Layer 10 of a small transformer language model trained on English Wikipedia (14 layers, counted from 0, width 128).
A neuron's activation on a vector x is GELU(weights . x), where the dot is the dot product.
The model reads these tokens: "," " and" " J" "P" " Sa" "x" "e" "." "\n\n" "Al" "th" "ough" " Andre" "ss" " initially" " stated" " that" " she" " would" " not" " include"

The vector x that enters this layer's MLP at each token. A number n stands for n times 0.0096.
0 ",": -33 -35 149 3 -84 -473 -123 -17 37 35 -33 6 59 -52 34 127 36 -19 34 112 75 71 77 159 67 -25 15 14 126 -182 99 158 -58 35 32 85 -34 -21 102 164 -35 55 89 -7 60 -140 -26 -10 -40 -48 -46 151 -81 118 -128 -16 -37 -8 3 109 27 -194 99 -50 -100 -112 -102 -10 -20 52 -40 101 156 -9 -54 -9 150 159 -14 135 59 -55 -57 30 76 30 1 16 -16 -8 -54 -144 -32 -17 -219 -92 -28 -46 83 -29 -75 36 47 -96 -88 20 57 -39 53 19 -82 -121 -73 -59 27 -40 69 131 71 -64 46 70 52 59 -14 6 52 -89
1 " and": -13 -49 136 -11 -68 -477 -141 -28 -1 25 -17 35 53 -52 2 112 22 -13 20 97 128 79 97 129 66 -34 -10 18 125 -172 88 166 -83 37 53 72 -29 -24 121 138 -24 112 106 -27 51 -167 14 3 -42 -44 -27 123 -59 75 -95 -27 -75 -21 14 71 -8 -176 105 -76 -123 -140 -122 12 -42 60 -13 97 184 -9 -51 -47 149 126 -28 112 76 -60 -45 60 83 39 10 24 22 -19 -74 -102 -44 -20 -191 -56 -26 -66 88 -41 -49 49 59 -130 -66 24 35 -41 55 3 -55 -96 -106 -37 23 -51 41 118 66 -57 54 95 79 69 16 26 46 -62
2 " J": -58 2 116 81 3 -218 -240 29 -45 14 201 -171 78 -48 113 186 -62 -78 -94 79 147 53 174 154 119 92 -10 -194 114 -73 141 117 -118 38 93 64 -178 -45 87 77 -61 153 132 -90 90 -108 -57 -58 -4 -104 52 22 -102 34 -122 -213 -48 -47 -35 94 81 -12 125 -139 -12 -109 -141 -108 -69 159 -46 325 60 184 13 56 11 105 -92 1 32 -17 -182 -59 74 181 -68 -18 84 -28 -29 -55 -270 29 -206 -115 35 54 39 -123 -66 -34 31 66 -153 -86 -103 -26 84 -193 82 34 -97 -145 173 -106 147 57 19 58 -37 -33 -8 145 101 38 41 18
3 "P": -50 -71 79 39 30 -214 -124 -21 147 -61 120 115 205 -124 51 110 74 9 -39 20 145 7 146 122 66 57 91 -195 72 44 100 134 -75 -5 33 -101 -173 35 36 113 -84 80 212 -162 69 25 -203 -42 -77 -57 -11 84 -38 16 -76 -217 -47 -285 -45 -47 64 19 83 -74 33 -46 -96 -133 -265 107 -29 230 85 135 -22 77 166 108 -115 107 2 -10 -33 105 148 366 -83 -46 37 37 -31 -117 -222 62 -99 -90 -28 -37 14 -154 -183 22 104 19 -92 -1 -79 -81 48 -32 25 -75 -75 -85 169 -181 21 33 46 -17 24 -120 78 21 98 8 60 -105
4 " Sa": -103 48 172 -50 70 -214 2 15 35 -132 115 -7 -9 -97 -21 -7 10 48 6 66 -14 15 67 192 84 -53 70 -30 144 -193 25 80 -133 140 54 -91 -55 -22 40 273 44 -178 74 -23 89 -105 -67 -7 -73 -9 -146 121 62 142 -30 -177 -51 32 73 -124 78 -175 -82 -162 -84 -75 -80 51 -33 110 -76 177 151 243 -51 51 145 -29 -72 150 65 93 -294 6 58 259 -46 81 -50 120 -50 -197 -97 29 -104 -49 120 50 138 -58 66 -35 152 157 -83 -84 -108 -32 45 -314 61 -10 -82 27 95 -226 60 133 -72 -115 -168 42 26 60 55 22 -11 -20
5 "x": 18 36 204 86 140 -213 -128 -59 -58 -120 55 -108 49 -110 150 27 28 -168 -11 -47 78 120 114 202 -4 66 131 -68 67 -202 208 41 -91 -52 -38 70 -101 51 188 238 -69 -121 -32 -74 -15 -116 -133 -115 101 24 9 59 -2 108 -93 -136 -123 58 71 -80 120 -195 1 -72 139 25 -183 140 -164 71 -266 159 139 129 -18 73 170 52 34 61 3 -77 -198 211 95 242 57 -104 62 52 -150 -19 -109 58 27 18 185 -144 79 60 -47 -139 113 -67 -6 -22 -99 -89 51 -104 9 -34 65 -118 74 -100 -41 -78 117 -108 -81 -19 -43 137 177 -79 36 -138
6 "e": -19 14 157 26 8 -314 -99 -32 -64 -82 140 23 29 -116 -24 20 -19 -19 -162 23 158 127 154 117 30 -2 26 -71 106 -221 200 109 -126 135 -94 29 -86 -126 -111 125 -158 37 -17 -71 14 4 -45 -8 9 -17 38 124 -37 78 -129 -203 -86 -79 -25 -31 61 -40 11 -187 4 -91 -67 25 -69 106 -37 233 39 97 -150 -8 184 131 -38 123 11 -21 -136 119 119 443 -42 97 39 -36 -4 -54 -53 -19 -49 -25 67 -78 48 -87 80 19 141 63 25 10 -8 -106 129 45 26 -99 -101 -57 49 -31 28 25 36 6 -63 12 42 5 -3 -69 -68 -94
7 ".": -95 -30 106 20 -75 -452 -59 49 -2 -2 77 -45 -68 -119 5 62 5 -56 -36 46 -13 34 133 181 0 -76 39 -25 17 -229 86 232 -175 118 -66 151 -76 25 -3 120 -78 93 154 -36 118 -84 -53 -85 -17 -25 52 29 -89 48 -100 -29 -48 55 58 -51 78 -93 114 -114 52 -217 -12 24 -110 87 94 144 81 -60 -46 -63 115 136 39 204 68 -79 -62 101 98 89 -21 53 24 1 -58 -50 -49 -24 -117 57 6 -80 -41 -131 -13 -79 26 -7 25 -35 40 37 75 10 -83 22 -113 -76 38 5 -10 90 145 10 110 96 58 94 4 -8 68 -160
8 "\n\n": -60 -64 162 -4 -163 -388 -181 -69 -4 1 34 80 48 -93 54 52 19 91 113 110 21 53 119 152 40 -84 54 15 65 -276 -35 99 -100 33 -4 26 -8 -19 -6 80 -22 135 140 -36 81 -151 -2 -49 -7 -8 -63 113 -113 178 -65 -30 -62 20 -10 126 68 -177 117 -77 -93 -227 -83 -32 -129 33 26 88 148 9 -26 -57 64 195 28 213 133 14 -100 54 91 16 -44 66 10 23 6 -68 -45 -5 -276 -84 -11 -28 106 -62 -78 -5 14 -84 -57 -14 83 -21 46 65 -56 -6 -3 -47 41 -84 93 69 91 31 69 -7 54 87 78 -2 86 -216
9 "Al": -224 63 189 -34 -157 -214 -51 -188 53 87 26 109 -32 -56 5 96 -125 -163 122 89 -30 41 20 75 -30 -91 8 -60 79 -151 -65 -67 -151 100 23 -25 -228 -56 42 166 23 194 62 -104 98 -129 -61 -49 -85 -250 38 133 -96 162 -56 -96 -46 60 148 81 156 -190 -62 -136 -19 -173 61 75 -137 166 -82 135 259 215 175 112 33 113 -106 -25 165 75 -106 -49 -26 155 42 -25 12 -121 12 -27 -137 74 -80 -21 159 -54 182 -88 35 36 47 -52 -2 83 -44 189 118 -101 -5 74 -31 -22 89 38 11 93 -47 43 -183 -133 -51 114 -113 80 147 -204
10 "th": 4 -61 104 134 -194 -98 -174 -65 172 -16 57 -7 13 -41 2 110 -139 -142 -94 136 46 157 140 106 -31 -173 -5 -223 82 -35 202 -70 -85 -4 -107 -103 -69 -289 99 191 -81 34 -29 -148 160 65 64 148 42 -193 95 95 19 75 -102 -54 -99 8 98 144 7 -10 72 -18 110 -67 -13 149 -123 4 -305 377 195 346 -13 136 14 2 -124 162 60 -83 -51 38 111 69 -211 -183 26 183 21 41 38 8 -12 6 246 -69 78 25 -146 65 68 -45 -62 -33 -68 -29 121 -75 37 -18 25 64 -122 -46 -5 -33 35 -58 -38 -42 -81 -89 7 -124 -32 -227
11 "ough": -187 -73 13 49 32 -346 -42 -8 62 -74 30 289 -61 27 49 42 22 -7 -55 21 178 16 42 67 -73 -95 30 54 14 -83 74 119 76 74 -127 54 -260 -4 -169 47 46 15 12 -85 38 -76 10 -106 -9 -100 18 -77 -152 78 -40 -56 -13 -5 109 50 98 -111 107 -88 -215 -200 -221 -22 45 30 79 97 164 14 49 -89 202 -15 -20 92 10 -125 -52 116 -13 171 -13 139 -109 -168 39 -72 216 171 -149 8 158 -59 103 -61 25 42 46 -25 26 162 93 16 75 -64 -104 66 4 70 157 -85 58 74 -64 146 -95 -20 -63 -23 -83 -81 234 -143
12 " Andre": -147 62 195 -23 -41 -183 -100 -105 -122 -5 -63 202 114 -101 145 87 8 16 -49 -68 149 113 127 107 44 -10 -8 -96 11 -236 53 31 -168 99 -113 -15 47 -48 -167 156 -77 -18 118 -2 52 -5 -86 88 0 -61 -26 16 -100 -40 -85 -195 -82 -11 7 30 93 -149 84 -202 -55 -195 -68 311 -44 176 -8 329 34 209 39 74 196 157 -42 30 53 -37 -303 65 5 238 -117 181 -10 51 37 -165 -154 4 -76 43 44 -80 102 -107 12 36 34 0 -72 107 -81 82 89 -245 2 -30 -73 85 77 -36 148 10 -60 2 -111 11 -96 5 8 3 91 -35
13 "ss": -20 46 213 37 -102 -142 -155 -27 -24 -58 -163 101 -13 -94 182 57 -115 -102 1 -97 150 73 239 151 -33 12 174 -135 57 -243 42 -7 -99 26 -154 -67 -78 -118 67 207 51 79 32 29 -196 16 -27 11 29 -121 -44 -33 -60 86 -2 -93 -106 44 88 -49 198 -101 100 -24 209 -129 -97 247 -98 -35 -137 243 84 75 29 138 20 218 21 71 46 -45 -222 120 80 86 -16 221 22 -145 -97 -54 -115 43 133 28 141 -193 109 31 -35 -294 93 -123 183 97 -28 -94 111 29 -24 -114 -86 86 39 -75 24 -66 93 -30 -181 54 -56 44 35 -179 3 -59
14 " initially": -188 -74 152 -28 -151 -303 -45 -189 -21 -19 28 171 19 -116 14 97 -8 3 -243 -92 184 51 71 212 97 -136 114 -6 94 -53 40 324 -51 85 32 -85 -85 4 -48 146 133 25 11 -113 -75 -38 -83 -26 137 -4 108 120 -76 -42 -38 -188 7 -125 -120 -8 118 -144 199 -103 -85 -199 -99 286 105 15 61 154 75 63 -31 -38 79 151 -94 14 73 -18 -73 27 -27 11 -44 127 -66 47 -30 -119 102 130 -26 -90 27 -178 87 9 32 40 -18 -43 23 37 104 -62 10 -47 133 55 -44 61 81 -177 18 109 -96 0 -123 101 -4 56 -131 -74 149 -88
15 " stated": -53 -10 20 -74 -61 -304 -13 -47 19 -42 -34 186 167 -94 149 103 -74 74 -100 -68 162 -45 216 183 48 8 96 -3 84 -90 191 224 143 -57 7 -2 -135 -105 158 59 7 239 -18 -131 -69 -129 -68 -137 23 -74 -111 -58 7 -74 -132 -83 -86 27 57 36 50 -242 106 -289 -58 -305 -38 49 -122 -1 57 90 163 35 179 -97 247 136 -126 -58 -48 -44 -48 55 69 -76 -59 141 -66 -80 83 -155 -31 109 -109 5 -28 -46 27 -62 117 -36 -92 -13 151 68 90 79 78 47 44 61 -89 80 10 -97 68 172 50 0 -56 99 99 70 -10 -22 -7 -174
16 " that": -161 -59 -10 -28 19 -376 -51 -20 42 -100 36 217 -35 -36 47 102 7 18 15 3 161 28 105 181 108 -37 148 2 -46 -175 209 211 124 -51 -120 16 -235 -60 -68 32 -5 87 72 -62 -122 -49 -112 -42 68 43 -121 -41 -165 36 -11 16 -74 64 67 -5 57 -145 80 -36 -254 -182 -76 -12 -110 8 32 225 183 -6 10 38 200 4 -30 -15 -19 -60 14 3 -40 74 5 125 -9 34 77 -72 149 116 -103 -61 68 39 -8 -38 62 -154 -153 69 122 -15 190 27 -37 -3 -31 192 -51 81 -32 -77 59 30 8 138 -154 80 -43 -99 48 -31 68 -120
17 " she": 25 60 146 30 -160 -324 -92 -284 -19 -30 -93 74 93 -212 163 67 -29 60 -152 -150 128 58 94 127 41 -90 126 -6 156 -124 136 255 -93 -49 33 -41 -120 -27 -190 114 87 65 -47 -56 -102 -110 -59 -37 144 -128 -15 -63 -33 -20 83 -180 -75 -60 17 -43 25 -205 105 5 -161 -243 -12 155 -38 44 28 283 93 86 146 -2 47 153 15 57 5 -62 -112 68 60 97 -91 123 19 42 122 -51 -151 52 -96 64 100 -63 66 -43 63 64 -80 -61 -13 58 -14 83 36 -15 41 4 -17 76 94 -84 113 -29 -53 -51 -83 239 4 147 -145 2 7 40
18 " would": 54 -63 -4 -117 0 -289 43 -194 196 120 51 88 181 -83 -4 87 -63 171 -166 100 143 -61 161 202 51 -194 244 18 116 -126 114 240 -164 -36 72 -6 -120 27 -133 83 80 49 -92 -159 -40 -99 -97 -51 72 35 26 -140 -22 51 41 -123 -24 -132 -21 67 92 -153 56 -146 -186 -96 -148 110 -91 -9 31 162 231 140 -79 -90 92 26 -33 -85 -150 -120 0 10 215 -75 -62 13 108 101 -83 -71 -130 167 10 -85 119 -218 -102 -4 127 43 -78 -50 39 17 77 -39 92 -28 143 63 69 79 14 -150 18 18 81 -49 -25 145 -15 107 67 -3 -36 -66
19 " not": -23 5 38 -120 -195 -278 -61 -149 176 141 81 126 123 -53 43 65 -30 16 -77 68 197 -37 128 239 32 -123 202 -66 -51 24 99 213 -113 -57 94 -1 -152 104 -135 107 124 189 -93 -124 44 -95 -51 -3 30 47 81 29 55 82 49 -45 -97 3 23 9 188 -156 102 -227 -138 -46 -123 172 -104 31 -72 72 120 78 -165 -35 -23 87 -106 -86 -195 21 -51 -9 207 -49 -30 7 63 179 -108 -190 -61 165 -38 -77 196 -245 -90 -27 14 -83 -1 -3 9 42 120 -27 24 125 116 70 37 36 -120 -122 -67 -19 12 -77 -14 283 -116 79 -86 -43 74 -14
20 " include": -77 -40 32 38 -102 -436 -79 -87 60 -1 12 29 103 -54 90 72 -9 39 -68 26 253 -3 178 166 51 10 121 54 113 -158 129 114 185 57 -47 107 -142 15 38 88 105 236 39 -161 -20 -166 -117 -57 6 -42 116 -183 -49 -83 -67 2 -113 -51 47 58 -30 -184 65 -122 -158 -71 17 9 -2 -7 13 93 230 94 1 -12 192 57 -103 50 -94 -73 -5 196 13 57 39 -13 45 19 11 -55 -140 111 -30 -46 -41 -17 4 -97 62 -74 -10 -49 -19 51 67 -41 -34 -83 18 2 -18 65 35 -47 84 86 -4 -40 17 102 -73 11 -18 -2 -44 -101

Each question shows the input weights of one neuron of the MLP. A number n stands for n times 0.0014.

n93: -21 -152 68 0 42 -6 24 -114 -98 94 70 -140 108 -33 -74 -124 -24 -37 9 -65 47 -94 6 83 154 202 -56 106 148 -24 70 9 55 106 -42 -82 50 98 -59 -159 157 -76 43 -12 -100 157 -96 -61 -120 131 47 -11 -86 -111 -73 171 -160 -100 -15 12 88 33 -99 47 -3 -43 -101 -30 20 54 94 134 -132 108 70 35 -14 149 47 82 -18 -259 72 -157 67 -238 53 238 17 91 -78 9 280 30 47 202 -105 52 -195 -124 -52 15 -18 -22 -86 0 9 181 -58 -60 77 -27 -13 96 -29 -139 124 80 -157 -6 -13 -51 0 -104 -23 23 -120 -50
It fires most on token 14 " initially"

n198: 106 -172 17 -28 88 127 89 112 -68 -174 -77 -3 171 -34 58 -9 163 56 -122 -16 152 -69 -26 -87 -27 113 -80 76 -10 -106 165 65 96 159 -146 -50 135 116 73 -14 -33 -6 -210 6 33 -82 -129 9 9 22 -33 80 -46 109 -139 52 52 -162 103 49 -53 -12 -175 -56 -9 -63 -107 0 -157 -3 -49 -6 -3 84 -28 83 -128 -34 -188 6 -148 28 129 22 -19 110 225 132 -45 40 171 9 68 70 -30 -90 -62 -139 80 39 -285 105 90 -134 -38 24 79 18 124 165 -127 -18 -212 -21 88 18 36 -102 -62 3 19 3 -84 108 -114 -133 64 239
It fires most on token 3 "P"

n231: -55 -75 124 -191 67 -154 -72 158 -204 137 -37 45 -41 -225 -159 -23 163 -118 -123 -95 47 63 -82 -89 151 -145 35 6 132 -26 -115 109 -36 -26 -120 -47 308 78 207 -9 25 -175 189 99 113 100 -61 9 83 121 32 27 20 -155 82 62 -24 3 -31 -170 -16 -6 -106 -34 38 73 -35 131 109 73 -36 -3 93 59 51 -266 -28 -86 -42 -33 16 137 -32 -96 -92 11 98 -224 -45 158 120 252 -75 87 53 133 -31 -52 19 25 -130 -104 13 -152 -105 -14 -104 -10 -66 -197 24 130 57 109 -31 -32 -63 -26 -121 103 -41 23 140 142 -62 -132 80 12
On which three tokens does it fire most, strongest first? 14 " initially", 4 " Sa", 5 "x"

n370: 145 -148 58 -77 42 -64 92 3 6 25 -177 99 110 -30 98 -283 147 23 102 69 48 184 30 30 3 -97 155 -100 -68 170 144 -19 7 -230 -17 -3 47 162 -167 -27 92 -97 236 99 -94 44 0 184 48 131 -86 6 118 67 -50 -59 -166 -98 -41 -58 -181 -117 36 34 261 15 48 -50 140 55 45 -33 -30 3 -220 -169 -74 53 -36 -73 -10 84 -26 61 46 -146 19 9 21 -192 126 233 -41 97 110 -53 53 40 -155 -19 120 75 -61 85 129 -98 -94 -71 -3 -13 34 -51 44 116 -140 61 -10 -10 -44 -84 -134 10 -138 37 304 -148 -139 9
It fires most on token 18 " would"

n8: 127 54 -81 50 -33 -136 3 -143 141 90 -189 -38 -93 -35 -7 124 -31 14 92 39 20 -36 19 -109 -89 -110 -47 -162 22 -3 -210 -63 -218 -66 88 30 13 -29 -36 10 98 -87 -35 167 -101 -164 34 26 140 157 50 87 165 166 -191 -80 -121 66 27 117 -27 7 88 -27 -115 127 -44 144 -132 -105 162 24 -51 4 67 144 59 -88 92 39 339 118 109 6 38 8 64 188 108 -127 36 -193 153 -7 255 129 -217 -85 -3 141 -118 205 -44 -130 -15 -101 -168 103 -158 14 -75 199 254 50 13 -179 -47 -42 -93 86 -124 158 -61 -119 -122 -26 24 220
It fires most on token 17 " she"

n146: 3 76 -49 45 139 124 21 -115 -22 127 141 56 -84 19 -240 -152 -3 82 261 -42 -51 36 -60 18 -64 -174 57 84 167 -144 -87 -56 -118 44 19 45 84 24 120 -68 -71 191 -3 -115 -37 -21 46 162 63 -109 -53 -149 -39 -44 -71 6 -66 35 146 -96 -67 0 -30 11 -11 -63 -131 -51 169 36 -116 -129 14 0 -135 15 100 78 -48 71 18 -88 -138 10 -41 -76 -17 125 -102 38 108 -64 -87 20 -45 -3 73 22 -82 23 -158 35 -95 18 -64 3 184 0 -86 41 66 -48 -253 118 -75 119 -46 127 48 90 -3 14 215 -111 -3 141 3 186
It fires most on token 1 " and"

n238: -61 136 102 92 -24 -96 80 74 -137 205 14 -92 30 -66 -97 -126 152 173 -95 -150 -224 88 167 3 -242 27 -60 58 -7 203 53 -86 -14 202 -80 143 -59 98 47 -26 -10 125 -14 81 96 -135 30 -141 24 -93 -41 -25 43 -19 33 135 -19 251 -26 -10 43 -55 -164 129 -57 161 3 -4 -32 -117 126 -41 35 157 3 -93 -257 -137 -157 93 -104 -157 142 -160 -232 -82 57 -6 133 -23 -68 -58 13 -147 -63 -49 -132 97 -157 20 -58 7 47 -36 -190 -21 11 -51 146 140 -190 -10 32 -13 62 20 104 128 -69 -10 120 106 -3 -101 79 377 177 -53
On which token does it fire most, and how strongly? 7 ".", at about 0.21

n184: -62 -100 8 49 -26 34 9 0 -41 -6 -97 109 -37 92 -6 185 50 30 -37 -72 -203 -107 67 -42 -136 160 -89 -47 -111 61 -57 -23 -196 101 66 60 -57 19 -41 -45 17 -61 -131 -79 58 -224 108 28 156 6 -27 -61 60 -20 -63 -18 -84 -95 17 224 74 38 -67 -9 -79 -36 0 -13 -122 -59 -33 -45 221 -21 83 80 48 -109 109 47 159 -46 15 -109 -15 -182 -61 78 -41 206 138 -192 120 154 0 40 -92 48 63 98 -9 116 -152 59 -12 -79 -43 -186 -24 -225 53 113 153 -3 -85 -35 38 -36 74 178 -97 183 114 -113 -108 28 171 -126
It fires most on token 11 "ough"

n317: 127 39 -161 55 -27 -13 19 -44 -70 -67 95 -58 -9 -3 71 -90 213 79 66 124 28 232 -62 -111 0 -37 -243 -9 -23 15 -9 -106 -73 66 86 -100 -39 96 -39 50 0 120 141 -80 103 -3 -86 -66 -140 133 34 -9 -42 -35 -43 123 -53 -6 142 140 -115 -187 6 100 132 83 28 -185 94 3 -78 -117 -96 16 -17 49 -92 -132 -9 -41 149 14 213 22 -155 -89 -77 -9 -3 -82 -24 -63 -106 -16 152 290 -63 95 55 6 -31 113 90 -389 95 -159 101 53 29 100 3 24 -224 72 0 -62 55 73 181 -113 -43 -124 -12 218 39 12 -109 -48
It fires most on token 1 " and"

n168: 125 44 -62 6 -10 -44 -33 -101 56 17 107 133 154 -8 -88 80 89 -173 37 -281 -153 -65 -3 6 -48 75 149 39 -100 18 -72 -29 122 -48 -83 128 -38 75 -134 20 18 -34 -117 -160 76 68 -41 -66 -152 157 27 81 -61 -130 47 -51 128 -24 110 -78 -142 153 230 55 -47 -37 -56 7 -25 51 -39 -103 -103 -73 31 19 63 -55 41 -48 18 -47 50 89 121 197 44 -219 3 113 -34 129 29 -72 -96 32 -191 -34 64 38 123 97 -92 44 173 64 -6 36 6 -90 -59 205 71 -133 32 -15 -156 -176 72 72 79 -119 -118 52 -115 6 -251 183
It fires most on token 3 "P"

n154: 162 108 -75 80 -31 196 -107 -39 65 25 -252 94 12 126 -106 -3 16 -90 46 33 -169 26 3 -104 38 -38 19 -137 40 -41 -59 148 81 -6 -292 -193 15 0 -132 3 100 72 -66 63 -106 -146 95 46 38 13 12 -60 57 133 56 45 -51 122 -176 95 -265 -93 -101 -9 -107 -27 16 91 -33 100 45 45 -27 -238 190 53 201 -108 -32 -27 262 74 47 17 -49 -56 -60 189 -50 75 249 -249 9 -6 50 37 157 33 87 -25 -48 68 -98 67 -101 48 139 -80 -39 -118 81 97 109 222 12 -41 -69 -52 58 -16 -119 -188 88 58 -113 -9 -76 -49
On which token does it fire most, and how strongly? 17 " she", at about 1.5

n4: 10 23 -62 -62 55 189 -17 -100 -71 109 28 -6 -67 -94 -38 160 124 -74 73 -64 -13 -216 146 -131 103 -79 58 185 -45 -56 -26 -13 -81 0 -236 119 115 -28 8 -131 19 121 -225 3 -68 48 105 194 95 30 18 -303 91 153 155 107 -113 -190 -26 -30 -45 -73 105 -70 -7 72 -130 113 -118 57 -106 -37 49 30 68 -176 -9 -129 -6 143 -175 61 75 -92 13 174 78 90 83 -88 132 10 35 93 -36 -108 -250 28 -78 -29 -290 110 10 -139 192 -24 7 -76 34 10 -163 -133 -113 -51 171 -132 -52 165 137 159 193 36 -7 105 60 19 109 16
It fires most on token 18 " would"

n233: -35 -152 -6 46 139 -208 75 8 -82 -29 65 63 -251 -108 89 112 6 -3 -121 -114 72 -143 -94 -66 38 41 -155 103 -92 -6 14 174 -93 62 100 -69 -43 -68 -74 -3 136 83 103 120 77 64 -84 119 -47 0 89 121 -121 -56 11 -182 -78 207 14 -26 -65 85 -57 -63 -125 84 -147 181 -55 -25 32 -98 115 -114 -8 -37 -149 -106 -30 -53 129 -171 149 5 72 142 110 83 -22 -114 22 183 -9 6 -6 -124 63 115 46 43 -6 -146 6 136 -74 71 104 144 -117 -103 39 46 -83 77 -48 82 17 102 111 -103 53 -12 -61 -6 3 42 -41 234
It fires most on token 16 " that"

n315: 0 98 -66 -84 29 32 41 -108 38 105 -36 -131 -78 -34 22 -49 -130 -82 -71 114 46 153 29 14 17 -317 108 340 -60 184 166 -52 -247 -88 -39 23 20 -44 81 102 -40 35 -156 57 246 -63 27 -13 87 -65 -83 -179 -126 102 59 -48 122 -31 -186 -175 55 57 128 59 33 13 17 -56 -6 -64 -101 31 -16 7 107 -148 55 -49 -62 -187 24 202 -90 -315 48 -85 -106 -3 -53 -134 116 -61 39 132 76 187 101 -13 -148 -115 -132 68 -23 -110 -206 120 147 30 -38 44 -73 119 39 52 74 7 33 154 -88 -91 215 54 77 103 -152 96 -155 114
It fires most on token 18 " would"

n323: 33 114 -11 113 11 -81 67 37 -154 29 187 -53 -105 -8 -14 46 137 274 -69 -28 -18 100 -133 -123 -54 51 -129 36 -179 -48 -81 -108 -43 -124 -51 123 177 159 -283 125 -15 -40 -6 -60 -15 -81 -18 142 -3 -161 0 34 75 91 47 -49 -186 85 131 -57 -6 -69 56 26 -45 -28 97 -285 -130 11 66 125 -6 178 28 100 -3 53 205 62 -95 25 -74 -3 67 -99 166 71 145 17 72 -39 96 103 -44 58 -17 -49 -53 94 -30 0 -66 88 0 59 -141 60 -98 9 -48 21 116 -134 14 6 -118 -40 -128 -54 102 -33 71 -219 78 135 -231 50
It fires most on token 4 " Sa"

n164: 14 172 29 -29 -46 -116 -194 -3 -136 118 213 122 64 -26 -79 -204 -55 -137 10 107 78 198 -236 -71 0 -73 -10 153 138 -45 108 88 71 42 67 -98 44 29 -52 -75 0 13 57 107 -193 217 272 70 187 -28 -29 -68 37 -95 75 232 -53 154 84 -121 -356 -70 -14 -91 48 -158 14 76 26 66 -14 -91 19 32 100 -160 -66 0 -74 26 -95 -6 110 200 -229 -118 130 -160 -267 46 -50 31 34 125 -24 -220 -40 73 31 51 -116 -204 141 -51 40 -112 54 69 39 14 138 -167 94 121 -27 111 130 -4 -84 -73 74 62 -244 -17 -107 -10 69 24
It fires most on token 20 " include"

n21: 131 -104 35 -75 41 -95 216 -18 -70 -88 -136 -131 -73 -104 -59 26 174 38 -105 32 -148 -3 -53 -141 -75 -28 199 69 10 90 -21 -52 147 -22 240 150 -127 -233 -148 -68 -95 100 -74 62 244 -59 152 60 -12 13 109 161 -117 39 3 -35 -63 -136 -18 -153 0 0 26 49 -90 125 49 28 -115 62 22 196 18 64 164 36 -24 -271 69 -68 -76 58 81 -166 -194 21 -15 18 -52 -24 36 -41 15 -19 -135 27 0 -104 40 -193 -57 -92 -158 102 109 90 206 -141 -22 72 18 188 26 -97 75 28 37 3 136 -97 -83 -131 81 57 54 18 116 43
It fires most on token 16 " that"

n195: 101 51 22 30 170 -124 103 -35 -22 160 -141 -11 48 -13 -52 -45 23 179 42 -190 119 -96 -60 103 -58 -110 -85 32 -67 -101 126 51 -80 -151 49 -82 -34 -124 30 -216 -65 44 -95 244 42 -84 209 139 -156 -67 11 -100 39 -148 -20 -26 66 -23 -45 -23 -59 -55 205 112 157 -66 -17 -26 -74 -91 17 -29 -60 15 46 -12 8 54 -59 117 3 88 40 -10 -103 -102 -26 321 -83 -66 3 119 -67 58 23 61 -25 -55 -142 -51 -108 9 -11 12 27 16 15 -90 -115 9 -11 6 69 107 103 174 0 112 89 131 139 9 -80 -100 67 -83 52 -171
It fires most on token 15 " stated"

n245: -50 -100 -80 -43 115 -86 -80 111 -93 -14 -87 49 -234 -41 -22 175 -96 98 -42 156 -104 -100 3 -9 29 -129 14 -106 37 -32 17 85 69 94 -119 77 3 134 -152 -22 60 -6 -27 -140 -11 122 41 74 85 152 -3 -74 -225 -8 103 -33 0 6 -31 317 -23 -68 12 20 -67 103 -46 23 47 -84 -35 -15 -173 45 -30 -18 76 -233 -203 -8 -140 122 -58 93 -57 190 20 -91 -27 -92 -11 44 14 -29 -23 -68 -11 -56 -83 -112 80 -6 -61 120 -50 -123 205 -91 6 -24 -17 46 98 51 -116 182 205 -30 -6 212 -9 -109 174 -37 76 8 35 -88
On which token does it fire most, and how strongly? 16 " that", at about 3.3

n85: 151 14 45 -148 39 -149 -121 171 -100 46 -198 36 -124 44 31 141 -44 121 -77 36 41 43 -87 -79 -152 202 3 89 -22 -38 -78 98 -73 -78 -13 -67 0 177 109 -50 41 -31 -12 38 -130 37 35 52 121 -33 -84 75 -72 79 -209 9 0 -126 -40 122 6 -86 -40 109 18 -189 -137 20 -25 42 -110 138 56 -6 19 96 82 21 71 -48 3 146 3 32 -154 -265 -64 -252 58 34 99 6 20 167 -3 0 63 -25 20 84 -138 241 156 -9 47 45 164 232 112 -113 -45 -82 43 -52 -143 -74 61 109 -138 48 0 -101 26 26 -77 -6 119 46
On which two tokens does it fire most, strongest first? 0 ",", 1 " and"

n40: -16 34 -33 37 87 43 10 -112 -162 -106 34 -6 -34 -41 -159 0 -204 -52 -166 131 208 -116 91 16 -29 35 116 222 -74 -29 62 -75 105 29 -82 94 224 155 44 -18 -88 -48 -56 -26 16 -214 67 53 -128 143 -53 66 94 94 38 -26 34 -149 12 160 -212 81 -175 109 133 -70 85 -120 -127 34 29 49 18 -276 111 -77 -15 23 80 30 -10 -39 -239 -6 65 -4 -89 -9 89 143 -221 155 -19 23 -28 28 -227 80 -57 -142 -123 32 -64 -81 -37 86 -23 183 -92 48 27 -281 -23 -3 -71 196 107 52 68 -29 -17 16 149 -120 25 18 122 131
On which three tokens does it fire most, strongest first? 1 " and", 0 ",", 7 "."

n63: 126 175 -56 24 32 -38 57 -19 133 174 18 -102 94 24 268 24 30 -47 -13 37 -150 52 -94 -44 156 20 0 50 139 99 19 -222 44 253 -74 -159 16 93 134 -110 -98 -106 -17 73 -94 -190 -59 -74 -69 -57 -21 137 -62 -44 -23 101 22 23 61 116 -61 -30 0 26 89 104 -20 -73 -91 22 -150 24 -3 -65 186 80 82 -130 34 129 -84 -28 0 -69 -189 -33 -46 69 -234 129 98 123 -93 -267 101 105 -81 -41 23 -133 80 148 191 -31 -21 190 80 -169 34 -200 -141 16 -28 -3 201 37 -85 -159 -109 37 -184 86 -135 -48 112 -41 265 155
On which two tokens does it fire most, strongest first? 5 "x", 9 "Al"

n45: -93 -71 -44 194 6 -24 20 60 -59 126 169 -154 29 -86 180 -14 36 91 89 -106 -3 -7 53 14 -77 80 6 47 70 92 45 -119 329 -20 -106 -32 -71 -164 -34 -176 36 106 86 221 -224 31 -20 -32 -136 -172 -73 -9 -139 -161 -68 -3 79 -20 -35 -106 -174 -107 92 -68 -82 161 10 62 19 9 -37 -111 56 -187 12 45 -248 264 -74 107 -54 34 115 -36 47 51 197 3 -34 -31 67 53 -197 154 -39 -45 -123 212 -182 251 13 -98 -115 -21 7 -116 139 -143 -98 144 220 -42 -14 -29 157 -13 92 -3 -151 -13 78 -57 -112 77 19 79 -100 -10
On which token does it fire most, and how strongly? 20 " include", at about 2.1